Layer 3 of a small transformer language model trained on English Wikipedia (12 layers, counted from 0, width 128).
A neuron's activation on a vector x is GELU(weights . x + bias), where the dot is the dot product.

Input weights of the MLP neurons that the questions are about. A number n stands for (n - 500) times 0.0011.
n22 (bias -0.136): 363,641,399,566,568,544,415,490,522,475,566,475,392,434,628,579,482,554,525,490,536,708,444,546,483,611,495,451,576,589,397,585,538,462,415,604,645,607,559,574,498,636,495,451,469,432,539,579,520,371,515,451,556,448,574,289,502,532,381,497,590,331,709,528,497,473,596,531,530,383,369,592,627,449,497,614,389,492,524,528,474,505,395,522,614,458,477,306,550,293,334,595,518,424,495,583,528,480,320,566,472,593,530,540,563,379,422,380,581,320,539,556,479,386,487,594,604,678,394,412,531,509,471,520,497,530,589,594
n50 (bias -0.279): 545,685,209,391,344,740,480,447,424,488,583,663,337,593,654,231,393,405,500,409,416,357,367,687,496,680,428,493,523,693,509,496,582,640,469,446,775,318,340,439,316,590,463,622,359,462,547,440,471,425,504,419,617,232,524,291,452,354,969,631,666,645,500,462,452,522,412,397,481,484,500,644,751,642,577,541,594,343,586,519,632,526,481,618,220,585,505,314,604,549,515,729,511,429,439,535,440,602,533,496,302,555,380,739,410,652,612,650,452,633,297,414,580,538,449,617,572,520,500,441,430,453,461,363,421,335,624,800
n57 (bias -0.488): 505,548,516,620,473,488,524,490,553,611,425,475,485,626,516,489,462,475,470,500,648,477,687,467,411,537,367,593,490,408,598,543,478,585,520,503,559,615,500,440,534,478,530,521,570,545,567,472,632,330,340,391,437,477,370,476,522,445,561,604,412,488,373,439,505,468,665,495,502,722,497,627,625,572,469,657,614,686,464,533,460,540,528,600,521,393,601,377,347,593,497,368,443,510,523,612,473,367,568,432,463,510,309,572,406,392,297,534,575,610,456,552,603,398,451,470,485,404,462,563,359,266,536,431,398,358,527,517
n69 (bias -0.252): 458,566,348,594,459,528,368,607,379,697,516,440,369,427,486,525,412,523,581,451,471,507,550,523,509,438,302,685,371,328,492,308,589,387,428,556,639,550,435,399,519,458,462,593,415,661,431,626,703,358,463,299,484,427,709,343,456,669,609,762,525,410,446,654,697,446,543,395,652,473,549,452,534,526,586,657,413,300,595,269,534,574,637,731,420,460,445,510,470,656,273,529,623,471,448,484,613,509,563,460,425,416,397,561,557,514,585,676,570,445,550,596,316,471,600,523,358,419,340,398,384,471,301,504,759,656,600,387
n87 (bias -0.321): 700,630,377,500,433,428,579,644,627,659,461,630,451,435,620,683,511,673,514,543,576,628,528,337,329,720,439,592,293,332,470,543,683,479,573,354,550,812,455,633,577,617,267,320,597,327,531,400,393,598,233,482,407,544,519,449,493,393,336,436,516,593,541,504,665,619,398,416,457,287,428,563,649,347,551,678,525,370,432,666,567,645,430,322,599,412,682,508,335,622,511,622,475,567,425,613,296,600,399,373,303,211,588,308,503,579,516,444,413,546,425,525,557,543,519,343,671,220,551,362,668,758,541,421,568,523,496,518
n119 (bias -0.123): 555,469,454,681,375,540,487,647,619,272,704,350,569,503,404,525,474,590,554,255,487,649,420,381,402,456,446,545,623,409,390,625,268,544,465,494,588,546,674,589,571,717,412,588,497,456,641,557,542,325,549,494,468,532,421,533,725,295,374,582,430,534,536,519,522,547,464,548,174,450,510,450,490,613,442,742,541,236,431,382,380,456,546,586,591,484,521,629,477,443,326,595,424,629,678,484,510,647,583,540,477,448,444,531,512,624,333,390,500,632,490,384,547,516,520,639,582,523,717,367,576,439,437,329,532,432,481,352
n130 (bias -0.097): 583,503,572,605,503,454,547,494,383,633,464,641,494,481,488,374,542,629,381,308,662,665,487,358,676,538,407,483,515,662,489,578,412,494,297,357,561,479,207,389,477,376,344,625,449,519,463,539,434,352,392,591,563,288,606,631,427,471,555,373,480,431,636,624,670,535,555,524,542,441,524,360,450,524,570,359,461,643,296,476,601,467,565,561,687,530,481,516,402,503,500,503,497,527,434,324,718,514,370,366,310,460,665,562,555,345,628,534,503,366,589,506,550,515,679,655,425,534,489,622,432,540,372,598,431,494,506,574
n157 (bias -0.195): 556,395,638,451,455,669,352,519,695,503,293,642,554,526,558,510,400,578,626,565,488,673,453,356,422,461,448,321,390,377,566,481,591,543,575,487,378,576,651,593,536,460,373,596,460,280,435,552,266,500,426,447,287,382,497,450,482,286,506,659,493,465,510,525,558,362,494,556,291,513,494,280,548,616,544,448,356,467,369,515,546,436,392,500,579,509,613,424,481,472,469,670,638,509,664,513,463,408,460,404,380,598,761,582,407,220,557,516,561,431,646,442,526,755,605,651,442,603,436,539,500,681,468,571,405,477,396,509
n172 (bias -0.217): 540,728,464,553,608,500,543,456,563,459,509,389,311,375,457,486,417,361,434,484,446,423,486,350,515,497,396,380,538,561,695,468,317,503,580,545,433,442,497,491,537,285,339,447,592,388,518,613,327,414,434,327,585,479,477,440,427,521,612,641,382,566,516,570,531,478,423,656,550,543,573,297,464,550,414,249,450,503,440,421,488,709,588,391,691,728,709,685,571,421,293,379,406,606,541,484,585,555,490,480,623,561,933,593,439,370,390,316,346,577,510,665,464,387,490,465,494,615,560,523,541,429,382,469,305,688,444,472
n177 (bias -0.360): 349,503,424,452,558,590,355,579,476,497,508,611,550,524,441,560,423,273,379,387,562,388,401,389,595,387,353,430,483,572,450,449,492,503,675,353,370,529,524,432,483,439,450,676,460,712,606,466,491,556,549,454,486,408,629,616,514,609,463,601,450,527,459,454,553,343,443,766,660,603,483,522,424,606,483,377,382,560,420,673,532,492,544,427,613,491,563,639,500,607,557,276,497,478,424,612,458,644,457,494,614,400,749,654,544,330,376,524,518,542,466,425,420,584,573,545,210,453,562,556,534,462,477,447,413,548,466,651
n189 (bias -0.141): 414,603,587,560,510,746,486,513,487,431,460,330,376,543,448,741,577,477,589,520,373,578,383,369,603,553,430,459,351,286,326,553,772,460,382,436,560,680,599,533,633,493,313,644,420,365,490,563,478,544,503,483,606,568,452,497,590,503,449,336,452,363,607,490,605,705,429,193,341,549,443,526,314,688,507,778,431,596,550,540,606,372,380,475,712,449,439,568,605,533,365,449,576,325,377,547,520,545,489,559,585,641,543,467,479,574,467,497,464,617,358,306,577,696,534,268,633,448,633,705,352,268,476,482,480,461,659,530
n198 (bias -0.206): 590,492,611,561,601,668,381,580,598,376,333,328,399,394,246,673,362,458,602,580,404,477,709,365,450,291,413,605,428,648,246,527,545,466,396,426,492,484,646,519,537,474,493,386,561,519,793,500,521,650,322,438,549,766,390,601,537,471,554,287,646,569,457,665,664,426,454,500,629,421,676,311,543,613,342,334,564,710,392,515,632,466,281,492,691,740,540,618,504,264,562,496,436,590,782,647,314,423,484,626,263,350,732,421,524,424,492,436,294,537,596,587,352,648,500,231,420,385,597,436,376,466,777,612,416,541,784,606
n201 (bias -0.130): 537,491,306,543,779,346,641,261,566,348,537,537,545,623,542,455,642,350,511,489,413,450,276,474,430,706,486,579,580,559,623,581,404,477,462,550,650,497,448,635,475,412,500,263,540,511,506,583,699,607,568,509,532,581,619,604,561,536,383,426,491,519,533,656,396,419,555,346,614,527,630,360,542,548,459,521,415,457,530,321,559,571,509,553,563,401,380,491,383,580,509,503,523,483,362,448,554,569,587,396,654,357,250,526,471,509,459,521,510,500,336,633,316,592,515,557,429,470,535,503,672,422,661,494,486,543,609,583
n208 (bias -0.009): 388,443,416,564,366,587,422,377,590,361,615,603,337,359,500,527,430,562,606,527,578,552,524,638,400,455,449,528,457,590,484,511,584,588,595,636,374,536,461,489,537,574,410,558,408,350,528,420,415,500,398,516,669,642,528,472,568,505,623,503,488,492,400,500,432,484,557,492,447,590,319,539,494,476,527,332,545,517,421,497,422,513,423,593,711,421,479,620,683,454,652,364,447,508,468,609,641,549,427,547,507,603,862,442,544,392,479,576,381,351,688,503,480,364,395,588,548,511,581,374,605,557,481,597,545,523,396,521
n230 (bias -0.119): 624,463,573,680,545,632,433,478,546,619,460,505,397,563,480,422,408,384,567,583,476,404,515,356,641,577,540,411,543,612,654,565,561,484,345,454,534,448,309,583,563,542,614,535,451,510,632,519,524,553,374,440,559,570,405,551,430,508,484,581,329,467,467,476,518,560,407,348,471,531,530,369,564,561,593,490,425,451,556,540,563,330,583,546,576,484,353,509,599,320,500,361,460,479,452,331,669,466,474,550,434,474,699,364,574,568,482,441,415,640,423,691,554,497,525,599,706,562,457,424,649,334,480,253,462,580,588,473
n261 (bias -0.230): 480,756,424,733,463,612,474,630,612,319,386,460,528,178,378,633,526,430,569,589,487,381,632,391,391,380,481,467,406,539,665,468,326,544,359,526,301,429,549,481,522,406,488,557,398,540,442,648,507,438,373,327,629,429,651,341,506,567,458,567,493,576,526,439,667,497,244,462,535,497,503,537,484,556,356,447,522,671,395,595,625,553,403,323,719,638,730,517,465,418,532,503,525,497,358,445,717,406,524,520,519,421,541,488,367,517,379,493,523,342,538,500,636,487,656,396,387,572,611,606,332,358,490,379,560,739,494,588
n309 (bias -0.099): 668,470,657,463,329,451,360,406,680,503,460,503,385,503,628,630,710,480,610,557,380,485,584,575,564,349,563,557,395,576,707,503,545,571,292,454,390,392,322,626,603,582,332,391,563,391,489,457,626,469,514,529,509,445,414,424,530,643,532,439,422,612,503,653,548,453,454,549,432,515,514,500,547,500,320,562,426,609,516,709,572,466,268,568,530,552,500,631,453,463,581,506,415,675,352,567,440,486,318,687,368,533,550,669,534,509,588,449,415,540,563,548,632,580,403,517,574,447,535,506,308,510,456,559,386,360,432,540
n328 (bias -0.170): 657,400,468,459,549,558,396,602,429,569,428,435,500,373,546,509,494,417,538,478,342,492,585,746,477,415,401,503,426,534,698,492,443,406,621,427,482,472,420,442,478,585,693,450,547,514,564,417,293,542,468,385,392,559,471,603,564,415,508,584,318,471,394,598,557,414,508,534,233,396,539,470,540,560,629,457,484,524,571,544,544,588,358,446,432,328,622,346,489,680,438,467,423,588,619,601,439,695,464,466,389,508,438,473,482,392,521,436,403,739,518,719,512,494,560,395,428,537,330,543,323,556,503,630,392,429,500,519
n350 (bias -0.103): 604,228,481,579,521,412,360,403,523,395,576,366,491,386,462,574,506,393,370,397,482,547,477,574,540,410,421,595,485,491,384,549,652,436,445,565,458,550,334,445,414,509,476,566,509,403,342,685,480,383,538,697,542,469,733,500,550,626,519,466,634,550,431,660,464,542,367,623,494,494,604,408,371,392,528,493,606,558,471,601,646,380,453,310,607,549,710,487,422,558,617,413,388,437,479,352,488,518,513,541,367,293,743,272,366,401,613,310,429,468,473,602,542,585,497,554,685,329,517,481,635,459,667,350,500,753,579,506
n361 (bias -0.026): 406,563,492,408,587,697,442,555,563,345,305,439,669,520,569,561,433,278,522,735,327,395,544,589,503,337,405,249,380,538,491,452,677,500,493,410,594,553,419,540,604,779,540,548,589,397,687,361,557,504,539,642,496,728,401,524,422,465,642,529,335,482,375,433,435,496,623,459,420,665,493,389,351,653,530,371,296,582,472,245,631,402,390,702,719,350,715,696,297,485,347,508,401,351,728,541,496,450,377,389,648,624,582,536,537,329,230,358,397,986,504,409,361,500,485,478,412,531,437,327,416,397,588,548,449,543,496,562
n384 (bias -0.087): 562,661,480,494,487,435,550,487,475,479,506,434,345,486,456,429,481,813,567,590,607,612,676,376,539,520,378,527,526,500,267,526,661,333,585,484,572,536,611,564,387,535,557,515,358,288,432,439,698,429,463,634,616,294,543,500,575,389,366,284,571,417,473,610,696,434,780,409,474,540,494,371,537,564,507,313,564,514,494,419,367,478,483,410,631,366,542,613,464,481,441,539,247,366,542,461,724,494,347,527,818,469,432,538,524,673,588,678,355,558,511,506,588,554,444,468,436,503,424,765,256,558,594,489,660,370,529,379
n390 (bias -0.150): 492,456,416,432,605,598,486,456,532,689,557,538,544,458,364,436,545,400,528,597,474,460,497,592,419,663,523,329,409,388,382,453,436,516,643,378,539,428,460,377,431,479,526,472,566,762,548,388,523,546,390,402,453,494,535,448,528,523,717,570,692,427,443,482,587,406,553,397,474,484,532,518,459,619,519,692,484,425,488,584,424,513,572,613,542,649,425,394,303,555,450,405,560,629,654,511,497,580,658,516,595,492,276,451,620,431,491,361,481,455,543,355,470,583,645,679,458,484,448,565,497,485,522,457,443,408,373,376
n394 (bias -0.201): 513,556,351,483,474,564,525,536,543,562,393,577,507,572,440,373,514,581,493,557,727,617,495,599,625,513,414,428,464,502,489,385,509,457,452,398,579,627,447,615,509,429,505,691,462,548,422,436,503,364,593,527,467,387,611,452,357,578,519,529,387,498,601,680,481,507,556,507,417,465,416,647,473,557,466,463,590,629,432,486,444,648,333,554,566,415,534,459,517,343,493,448,571,535,479,599,507,507,410,554,395,495,548,575,577,545,461,600,526,625,429,585,535,543,478,474,483,339,464,425,350,468,272,409,464,452,545,450
n415 (bias -0.041): 200,403,521,394,502,708,355,444,611,418,581,552,399,600,305,584,475,353,525,573,515,464,423,538,465,481,508,464,415,652,524,503,510,457,587,574,430,497,447,457,483,567,542,582,394,609,401,525,361,411,466,487,427,591,654,500,422,483,500,559,589,522,769,635,547,480,418,559,472,337,513,456,479,507,395,466,520,516,414,568,381,537,508,339,476,626,503,535,546,644,472,678,575,600,508,459,379,471,500,526,571,454,319,510,470,399,389,542,607,478,431,567,519,520,406,578,590,526,500,587,538,460,445,459,581,613,600,598
n432 (bias -0.099): 412,539,449,427,381,430,529,427,520,431,783,640,434,386,579,405,454,323,566,603,421,332,590,491,520,539,585,581,464,543,370,473,431,546,371,228,646,571,398,479,500,362,503,562,417,651,687,491,661,370,636,457,494,623,696,402,367,538,553,299,540,509,616,574,425,559,488,620,279,617,427,524,541,569,448,526,591,319,537,689,586,569,409,487,586,485,540,572,550,430,435,630,442,431,473,444,612,532,391,528,359,439,343,320,338,388,520,471,679,549,597,539,369,506,309,642,567,614,414,433,322,510,614,510,506,646,452,361

Each question shows a token from some text and the vector x that enters the MLP there. A number n stands for (n - 500) times 0.012.

" described": 570,589,457,478,719,369,549,455,234,470,553,384,492,461,566,445,537,587,611,476,496,394,575,501,506,523,405,523,517,471,422,530,521,349,473,463,447,490,490,525,535,520,609,323,579,609,394,577,467,404,624,543,453,410,346,563,405,469,477,625,343,660,452,363,430,657,436,531,447,403,551,599,545,478,459,540,544,664,546,502,344,461,449,515,430,515,626,455,497,440,573,671,581,520,393,344,472,389,506,392,678,500,565,552,493,549,648,471,636,300,557,659,594,481,464,358,492,434,713,474,574,503,527,614,335,407,446,411
The two highest activations, in order: n201, n172

" the": 568,506,635,516,502,396,508,503,353,469,532,510,581,499,470,408,458,571,653,548,441,378,606,592,531,445,452,574,572,536,396,396,575,501,371,498,533,444,577,434,481,443,613,350,482,693,520,467,396,383,615,448,464,530,462,612,402,552,500,584,398,658,461,348,500,529,475,547,560,319,484,652,410,458,350,635,567,458,498,542,391,414,445,526,515,473,614,388,523,459,461,520,523,442,485,236,473,375,489,480,712,568,648,531,531,464,597,460,711,394,535,558,609,431,459,450,523,502,630,624,555,436,472,541,441,397,500,443
Which of these neurons fires most? n261

" (": 586,465,434,488,612,565,572,575,344,495,509,599,452,496,546,490,428,527,608,521,500,418,579,548,414,530,399,456,619,425,407,396,627,486,452,497,631,478,534,417,436,357,641,358,466,682,482,455,422,446,629,565,390,528,431,574,470,525,447,578,412,714,502,376,451,558,465,510,452,369,518,540,529,471,177,632,515,489,490,444,415,298,493,358,460,478,599,497,543,515,522,561,612,425,443,379,450,353,486,412,735,580,657,550,577,494,589,583,749,348,539,654,508,443,514,474,499,481,459,557,600,448,446,654,425,400,412,431
The most active neuron and its activation: n415, at about 0.14

"C": 499,457,527,645,668,537,540,559,413,527,486,423,498,494,435,402,431,567,715,465,489,492,764,367,430,521,555,574,625,417,368,317,595,500,417,444,593,517,494,548,477,321,634,320,470,651,538,339,361,492,636,482,419,461,406,652,489,497,496,579,478,665,548,410,397,469,583,537,440,453,535,710,451,472,446,640,522,544,550,476,438,339,433,460,276,473,589,419,482,493,607,464,452,382,404,431,461,355,487,450,658,585,685,644,498,387,566,501,894,366,450,479,490,461,454,395,484,455,620,578,605,487,517,619,386,458,473,450
Which of these neurons fires most? n57

" de": 457,444,467,526,650,456,526,516,352,535,451,521,475,499,481,412,564,546,526,471,543,331,593,498,408,415,412,591,533,630,398,469,605,466,587,592,651,568,651,441,490,486,562,342,564,633,537,568,387,462,706,651,367,461,359,591,469,566,451,621,466,594,403,403,543,494,441,477,470,465,468,628,492,436,261,632,367,569,472,515,439,326,450,371,254,542,605,424,427,514,583,513,455,385,374,351,537,318,481,475,701,527,699,691,571,494,651,452,647,340,519,488,577,433,451,414,536,448,648,581,549,487,496,611,536,426,465,387
Which of these neurons fires most? n177

",": 548,536,366,525,611,597,566,458,276,413,583,708,479,472,488,376,499,539,539,578,535,451,605,487,492,444,515,572,464,462,399,406,638,525,450,454,597,488,522,502,425,338,605,346,457,677,543,517,420,486,630,513,478,495,364,649,419,538,520,562,421,581,468,457,530,586,499,469,507,331,502,572,611,427,313,617,496,539,583,435,437,378,434,460,376,556,619,393,507,437,605,534,612,454,470,328,429,463,543,505,712,553,648,503,571,421,625,466,652,355,532,658,601,404,439,461,489,442,538,475,546,434,463,626,396,345,460,428
Which of these neurons fires most? n50

" a": 561,474,545,557,553,534,487,491,381,468,524,572,530,492,510,410,433,582,632,519,486,369,551,555,470,481,514,681,632,535,401,455,630,565,435,515,605,483,513,410,484,473,630,383,408,673,466,473,369,429,625,489,440,506,272,597,410,646,568,590,381,646,427,340,486,485,425,497,535,346,419,547,458,522,448,664,500,453,500,476,405,361,384,434,515,461,606,469,507,523,491,633,597,492,397,275,422,408,432,458,696,572,631,499,545,474,615,488,683,348,552,448,568,407,510,375,580,495,655,539,596,434,495,537,336,496,486,503
Which of these neurons fires most? n230

" Paris": 555,516,559,597,705,404,478,525,264,407,543,649,530,394,522,405,525,565,616,514,522,313,498,480,439,512,362,550,564,511,360,476,615,516,523,531,545,469,676,404,487,474,601,327,450,655,459,495,402,508,652,511,439,479,348,576,345,619,544,585,408,681,431,381,547,463,461,387,552,375,462,656,423,444,320,554,481,647,532,594,346,516,501,490,329,495,594,440,453,556,542,539,453,547,506,381,552,469,512,616,734,480,617,539,605,460,604,375,770,372,525,381,515,454,399,389,571,532,560,489,488,410,461,663,331,493,465,322
Which of these neurons fires most? n390

" as": 562,563,473,552,616,542,554,435,211,462,447,547,488,518,526,438,422,542,647,608,480,507,591,507,520,441,440,596,448,479,401,411,645,562,409,533,530,521,450,579,437,382,507,312,557,704,467,496,429,424,666,574,534,483,352,638,523,560,547,611,327,612,448,432,542,555,500,447,427,372,591,527,540,479,387,609,362,459,447,445,444,422,411,469,419,518,611,387,457,566,519,614,567,368,387,328,397,483,517,457,712,613,634,498,558,464,650,567,709,425,533,571,536,438,448,375,513,465,538,511,551,476,510,588,404,445,464,443
The most active neuron and its activation: n69, at about 0.46

" Record": 565,509,549,502,698,512,535,412,266,465,564,568,424,553,613,427,405,490,625,581,535,477,587,444,381,486,511,550,528,377,378,465,488,357,421,612,511,456,640,433,505,433,543,369,477,639,446,442,354,484,757,523,362,460,316,675,481,482,538,634,464,586,415,354,372,384,403,432,511,404,431,532,458,449,477,599,425,574,429,492,478,359,470,492,470,412,608,531,559,498,508,638,600,651,531,412,546,357,541,490,742,470,637,533,613,436,615,362,833,440,450,457,468,427,530,334,571,484,657,581,404,422,551,591,422,528,496,495
The two highest activations, in order: n157, n189

".": 589,586,478,536,551,482,571,500,293,381,536,624,508,408,455,405,367,548,676,565,533,412,561,485,474,470,445,612,571,504,391,401,584,461,461,476,601,509,521,539,400,409,620,368,403,634,462,494,467,511,625,478,491,508,332,581,462,544,550,634,445,687,548,362,460,612,439,515,407,442,539,461,442,413,427,584,494,564,478,435,459,311,519,442,536,436,619,457,439,520,572,566,654,351,451,383,424,422,517,506,763,568,614,601,541,477,688,412,595,364,629,524,489,423,397,363,465,470,599,520,583,391,547,618,407,300,486,424
Which of these neurons fires most? n384

" contribut": 537,546,532,529,675,359,443,440,333,552,414,497,529,473,557,437,442,515,541,456,468,444,604,440,456,483,388,612,608,515,429,543,577,562,517,530,496,504,512,545,626,618,592,322,538,662,351,420,319,446,699,549,373,360,382,699,488,410,489,669,450,561,429,280,564,544,487,394,490,427,392,568,494,513,315,590,546,585,536,383,253,335,442,534,467,418,616,290,492,499,529,577,619,397,503,361,511,477,557,444,634,586,630,638,507,511,678,434,727,393,455,597,512,554,460,434,514,406,576,611,510,534,387,677,327,476,473,495
Which three neurons fire most, strongest first? n157, n328, n57

" Bas": 447,456,545,584,584,487,557,445,179,463,508,420,507,485,533,407,457,453,561,497,557,314,707,494,453,580,546,507,681,536,432,448,671,521,537,624,542,602,543,425,489,342,562,338,514,686,397,442,366,478,657,526,529,417,214,615,449,578,525,634,369,546,408,424,457,566,383,470,566,399,535,614,417,539,418,543,389,566,483,410,320,447,514,498,324,451,598,412,479,576,672,494,548,569,497,374,616,529,461,559,714,518,620,594,489,503,554,493,774,402,486,399,553,351,522,401,627,476,536,528,475,482,404,619,304,467,479,332
Which of these neurons fires most? n57

" Family": 484,469,617,474,612,493,515,503,292,483,547,578,443,498,643,412,518,492,678,508,487,382,520,479,499,607,463,513,558,509,392,346,524,426,389,427,547,510,590,403,508,498,582,374,588,617,424,369,429,457,630,494,376,464,361,591,450,565,406,586,385,714,440,447,460,515,442,347,487,392,408,642,431,481,376,629,475,643,496,450,418,403,497,486,481,424,616,574,514,428,600,591,481,464,547,324,496,355,461,556,691,597,579,627,597,473,581,352,815,411,564,565,521,403,456,430,523,372,672,510,474,431,598,652,479,502,475,483
Which three neurons fire most, strongest first? n361, n309, n189

" Ro": 508,484,553,644,580,552,437,371,138,495,514,460,550,514,641,449,526,489,565,630,543,426,591,519,402,446,470,360,514,495,389,420,611,539,441,613,584,608,583,483,594,301,567,329,471,634,284,516,425,516,580,574,481,435,371,454,464,555,489,578,436,668,452,429,446,551,559,484,578,464,403,509,494,453,388,602,445,565,460,506,382,408,590,376,420,543,595,448,580,450,521,475,528,525,457,315,515,417,424,476,708,414,662,711,535,507,629,548,769,367,578,402,539,471,400,291,495,526,654,482,599,500,508,633,362,414,489,459
Which of these neurons fires most? n172

" ": 466,582,517,513,543,478,483,492,241,369,486,428,508,535,440,410,461,548,564,589,549,383,534,534,497,478,400,506,704,331,423,313,619,413,467,509,634,439,540,436,384,377,575,350,488,676,562,495,389,427,761,548,350,605,316,536,534,544,518,560,415,633,489,347,424,537,628,511,488,402,509,547,554,398,316,628,495,499,462,478,466,368,552,449,440,403,593,418,474,443,517,609,596,529,417,427,473,433,512,453,729,559,658,583,533,504,647,375,860,394,509,620,547,469,567,433,578,497,586,505,580,524,420,673,438,432,426,402
Which of these neurons fires most? n22

" h": 399,494,510,533,674,577,469,483,460,500,466,532,511,490,486,427,439,542,492,443,496,418,570,509,508,488,442,695,586,527,373,368,647,553,594,521,515,328,578,384,566,462,593,370,469,646,524,549,385,517,589,564,488,499,344,585,423,479,500,636,464,658,445,459,515,597,541,441,409,395,560,582,369,430,333,646,552,499,454,489,384,367,427,446,327,385,620,485,459,463,623,498,617,448,457,380,454,322,487,398,694,596,663,570,689,513,529,377,659,349,398,658,514,405,512,283,498,547,619,535,657,495,459,659,449,408,542,518
The most active neuron and its activation: n415, at about 0.25

" bre": 613,364,504,568,612,464,491,434,289,560,462,415,463,560,546,475,472,656,451,508,627,328,572,488,390,388,373,531,532,472,395,434,556,666,520,451,555,430,480,498,555,478,509,370,623,661,474,459,441,365,577,506,443,416,375,640,415,563,484,636,497,595,413,397,556,583,443,444,536,414,591,585,471,449,360,603,441,543,402,462,407,367,475,456,422,436,598,536,578,407,537,501,735,461,385,407,480,387,401,534,709,430,661,614,667,506,665,467,666,393,435,588,552,397,492,390,453,508,646,486,646,520,542,637,387,369,567,417
Which of these neurons fires most? n130

" but": 569,534,531,543,567,445,552,508,229,516,539,538,510,451,513,495,484,535,547,567,565,463,569,412,454,441,490,509,596,553,382,316,610,591,384,499,569,569,486,506,552,390,633,288,402,664,489,517,418,499,606,515,518,531,362,538,448,530,521,616,421,661,448,448,557,585,405,452,457,303,604,407,500,465,467,616,424,492,444,447,386,404,425,520,450,542,606,381,446,492,582,578,654,456,447,358,468,418,449,526,720,457,611,508,642,510,644,528,693,410,502,589,604,478,482,515,452,352,550,545,574,509,433,587,270,328,492,460
Which of these neurons fires most? n130

"ul": 453,509,397,504,567,450,451,547,194,445,654,609,599,486,525,468,477,531,513,548,535,444,544,531,637,438,415,759,573,504,355,361,488,392,429,585,554,501,596,541,541,443,646,320,467,679,473,461,437,441,602,562,414,405,349,582,432,525,463,584,404,692,420,373,468,547,457,572,466,413,445,581,396,558,354,631,483,522,548,516,259,461,456,490,315,627,625,465,470,486,593,569,478,400,370,480,506,413,516,448,659,468,669,553,602,390,684,552,754,381,576,534,448,493,475,426,473,478,611,508,538,453,416,588,448,319,517,426
Which three neurons fire most, strongest first? n177, n69, n394

"ure": 527,589,447,550,705,455,468,528,307,463,604,656,508,532,497,496,395,528,500,478,527,475,586,437,487,450,463,723,459,481,392,332,568,541,372,479,547,530,567,464,543,445,628,296,528,676,408,443,367,435,581,542,437,427,389,498,545,599,549,564,431,603,378,383,458,615,462,440,495,510,478,499,516,419,315,655,421,514,481,527,369,367,510,490,378,524,607,490,532,470,604,596,559,429,463,375,554,433,470,552,632,511,672,623,605,383,561,435,825,310,553,649,484,452,342,483,606,532,648,455,531,427,568,575,385,332,561,339
Which three neurons fire most, strongest first? n22, n432, n57

" un": 535,406,507,562,686,438,519,507,315,583,443,500,467,527,367,531,337,543,492,492,439,424,565,442,486,481,331,555,589,629,376,320,603,404,485,680,632,506,601,447,544,505,608,402,504,661,471,539,390,481,600,575,512,449,316,617,531,520,472,619,470,703,354,466,435,605,593,534,458,417,473,627,582,444,395,670,364,462,542,484,457,372,435,485,322,396,598,386,437,587,584,457,655,339,454,373,495,395,396,430,740,456,648,530,596,479,531,480,624,363,604,516,494,443,510,501,517,442,617,562,556,483,419,649,391,420,422,554
Which three neurons fire most, strongest first? n177, n69, n57

"ened": 529,560,459,652,646,417,537,568,206,368,683,559,466,364,491,458,495,506,519,589,515,434,528,515,593,495,488,525,544,535,384,483,506,439,448,493,519,439,547,580,555,381,515,306,480,650,427,517,513,456,583,601,398,451,407,697,445,437,505,614,339,637,338,383,385,576,441,554,484,435,519,621,616,460,417,643,479,529,440,565,373,467,415,525,354,493,596,461,514,489,598,593,525,427,492,324,548,399,524,450,702,495,626,585,583,520,639,547,719,329,509,630,486,425,481,444,496,374,641,498,505,434,500,612,267,367,528,465
The most active neuron and its activation: n201, at about 0.33

" family": 494,490,538,538,647,634,574,555,317,503,532,596,422,530,566,394,517,455,627,516,512,351,502,448,498,514,526,536,557,564,395,383,643,515,450,509,447,476,507,475,517,579,546,393,555,626,503,337,404,421,594,521,353,441,434,570,356,667,484,547,360,701,364,458,409,568,571,430,415,383,491,552,422,501,378,599,434,607,516,418,357,362,403,444,428,526,630,507,509,478,614,568,542,488,501,368,470,380,448,498,694,463,615,624,645,492,635,240,683,395,512,553,568,446,472,409,477,491,585,489,621,386,600,657,483,419,520,507
The most active neuron and its activation: n361, at about 1.3

"j": 372,451,514,526,458,474,540,472,230,323,657,483,591,476,541,421,598,595,522,487,621,475,596,457,464,497,382,535,719,476,383,453,591,566,470,614,547,395,511,481,566,363,604,369,460,642,504,465,501,461,610,580,467,512,373,598,371,448,492,692,377,589,399,411,525,545,457,538,462,448,453,596,480,451,278,562,414,459,453,491,398,375,508,432,340,492,609,466,387,510,556,548,538,388,500,443,517,432,541,489,717,534,702,660,525,520,628,436,851,325,535,479,478,388,380,387,627,546,582,589,605,436,427,637,475,460,521,319
Which of these neurons fires most? n119

" producer": 531,520,556,530,587,496,530,437,313,400,526,483,505,523,511,474,427,624,502,490,481,430,541,500,398,464,535,557,555,470,422,428,561,472,368,532,439,360,554,583,579,486,535,345,527,648,501,294,398,464,729,503,360,450,341,612,495,540,464,672,416,717,481,468,438,517,600,442,449,332,497,459,417,560,444,639,412,676,581,443,377,470,410,499,501,491,620,446,538,437,549,593,510,530,457,415,453,369,485,501,738,561,606,594,563,464,662,401,707,469,475,542,508,447,490,448,458,507,469,381,542,379,491,716,510,488,407,454
Which three neurons fire most, strongest first? n361, n309, n328

"le": 461,438,497,530,533,507,485,544,376,405,646,647,542,516,564,450,502,525,488,492,547,386,584,523,481,471,442,617,545,438,370,355,599,477,365,526,612,455,473,431,546,417,635,312,573,661,443,502,454,484,674,622,437,424,319,620,611,556,464,587,431,659,422,434,430,466,438,439,503,445,430,588,510,466,304,668,507,524,447,481,422,354,461,436,372,558,597,469,479,376,552,538,503,473,465,375,490,417,480,527,701,468,668,730,609,380,605,565,729,400,532,527,493,392,363,437,611,511,762,496,602,455,507,563,416,344,566,394
Which of these neurons fires most? n309

" pl": 530,548,574,451,525,518,505,490,319,514,523,521,505,470,519,442,378,620,465,500,558,467,507,551,542,444,406,578,620,539,373,402,498,458,505,439,454,553,575,524,533,475,566,371,462,667,486,483,394,442,620,404,477,466,365,452,547,497,447,598,471,595,389,417,563,567,609,554,516,356,681,583,342,448,350,595,485,643,465,428,343,337,520,417,318,409,606,529,577,421,562,452,744,508,442,400,462,526,555,455,707,393,689,652,521,479,630,483,817,301,457,557,562,440,431,351,451,529,546,556,573,492,465,655,318,297,534,555
The most active neuron and its activation: n177, at about 1.2

"est": 493,412,555,593,583,430,558,451,377,394,679,496,553,547,444,430,532,568,565,520,524,521,610,392,414,465,383,605,545,410,406,449,551,512,335,504,639,431,581,534,592,448,610,365,510,670,456,445,370,471,683,587,479,469,435,589,530,410,421,607,393,705,385,360,383,494,459,556,466,525,428,627,521,474,364,633,507,425,503,480,342,375,455,519,240,466,590,491,495,452,627,584,495,338,477,362,561,448,483,506,741,529,652,586,588,430,633,426,904,347,467,635,500,365,495,450,627,433,582,587,515,441,485,556,360,430,450,435
The most active neuron and its activation: n119, at about 1.2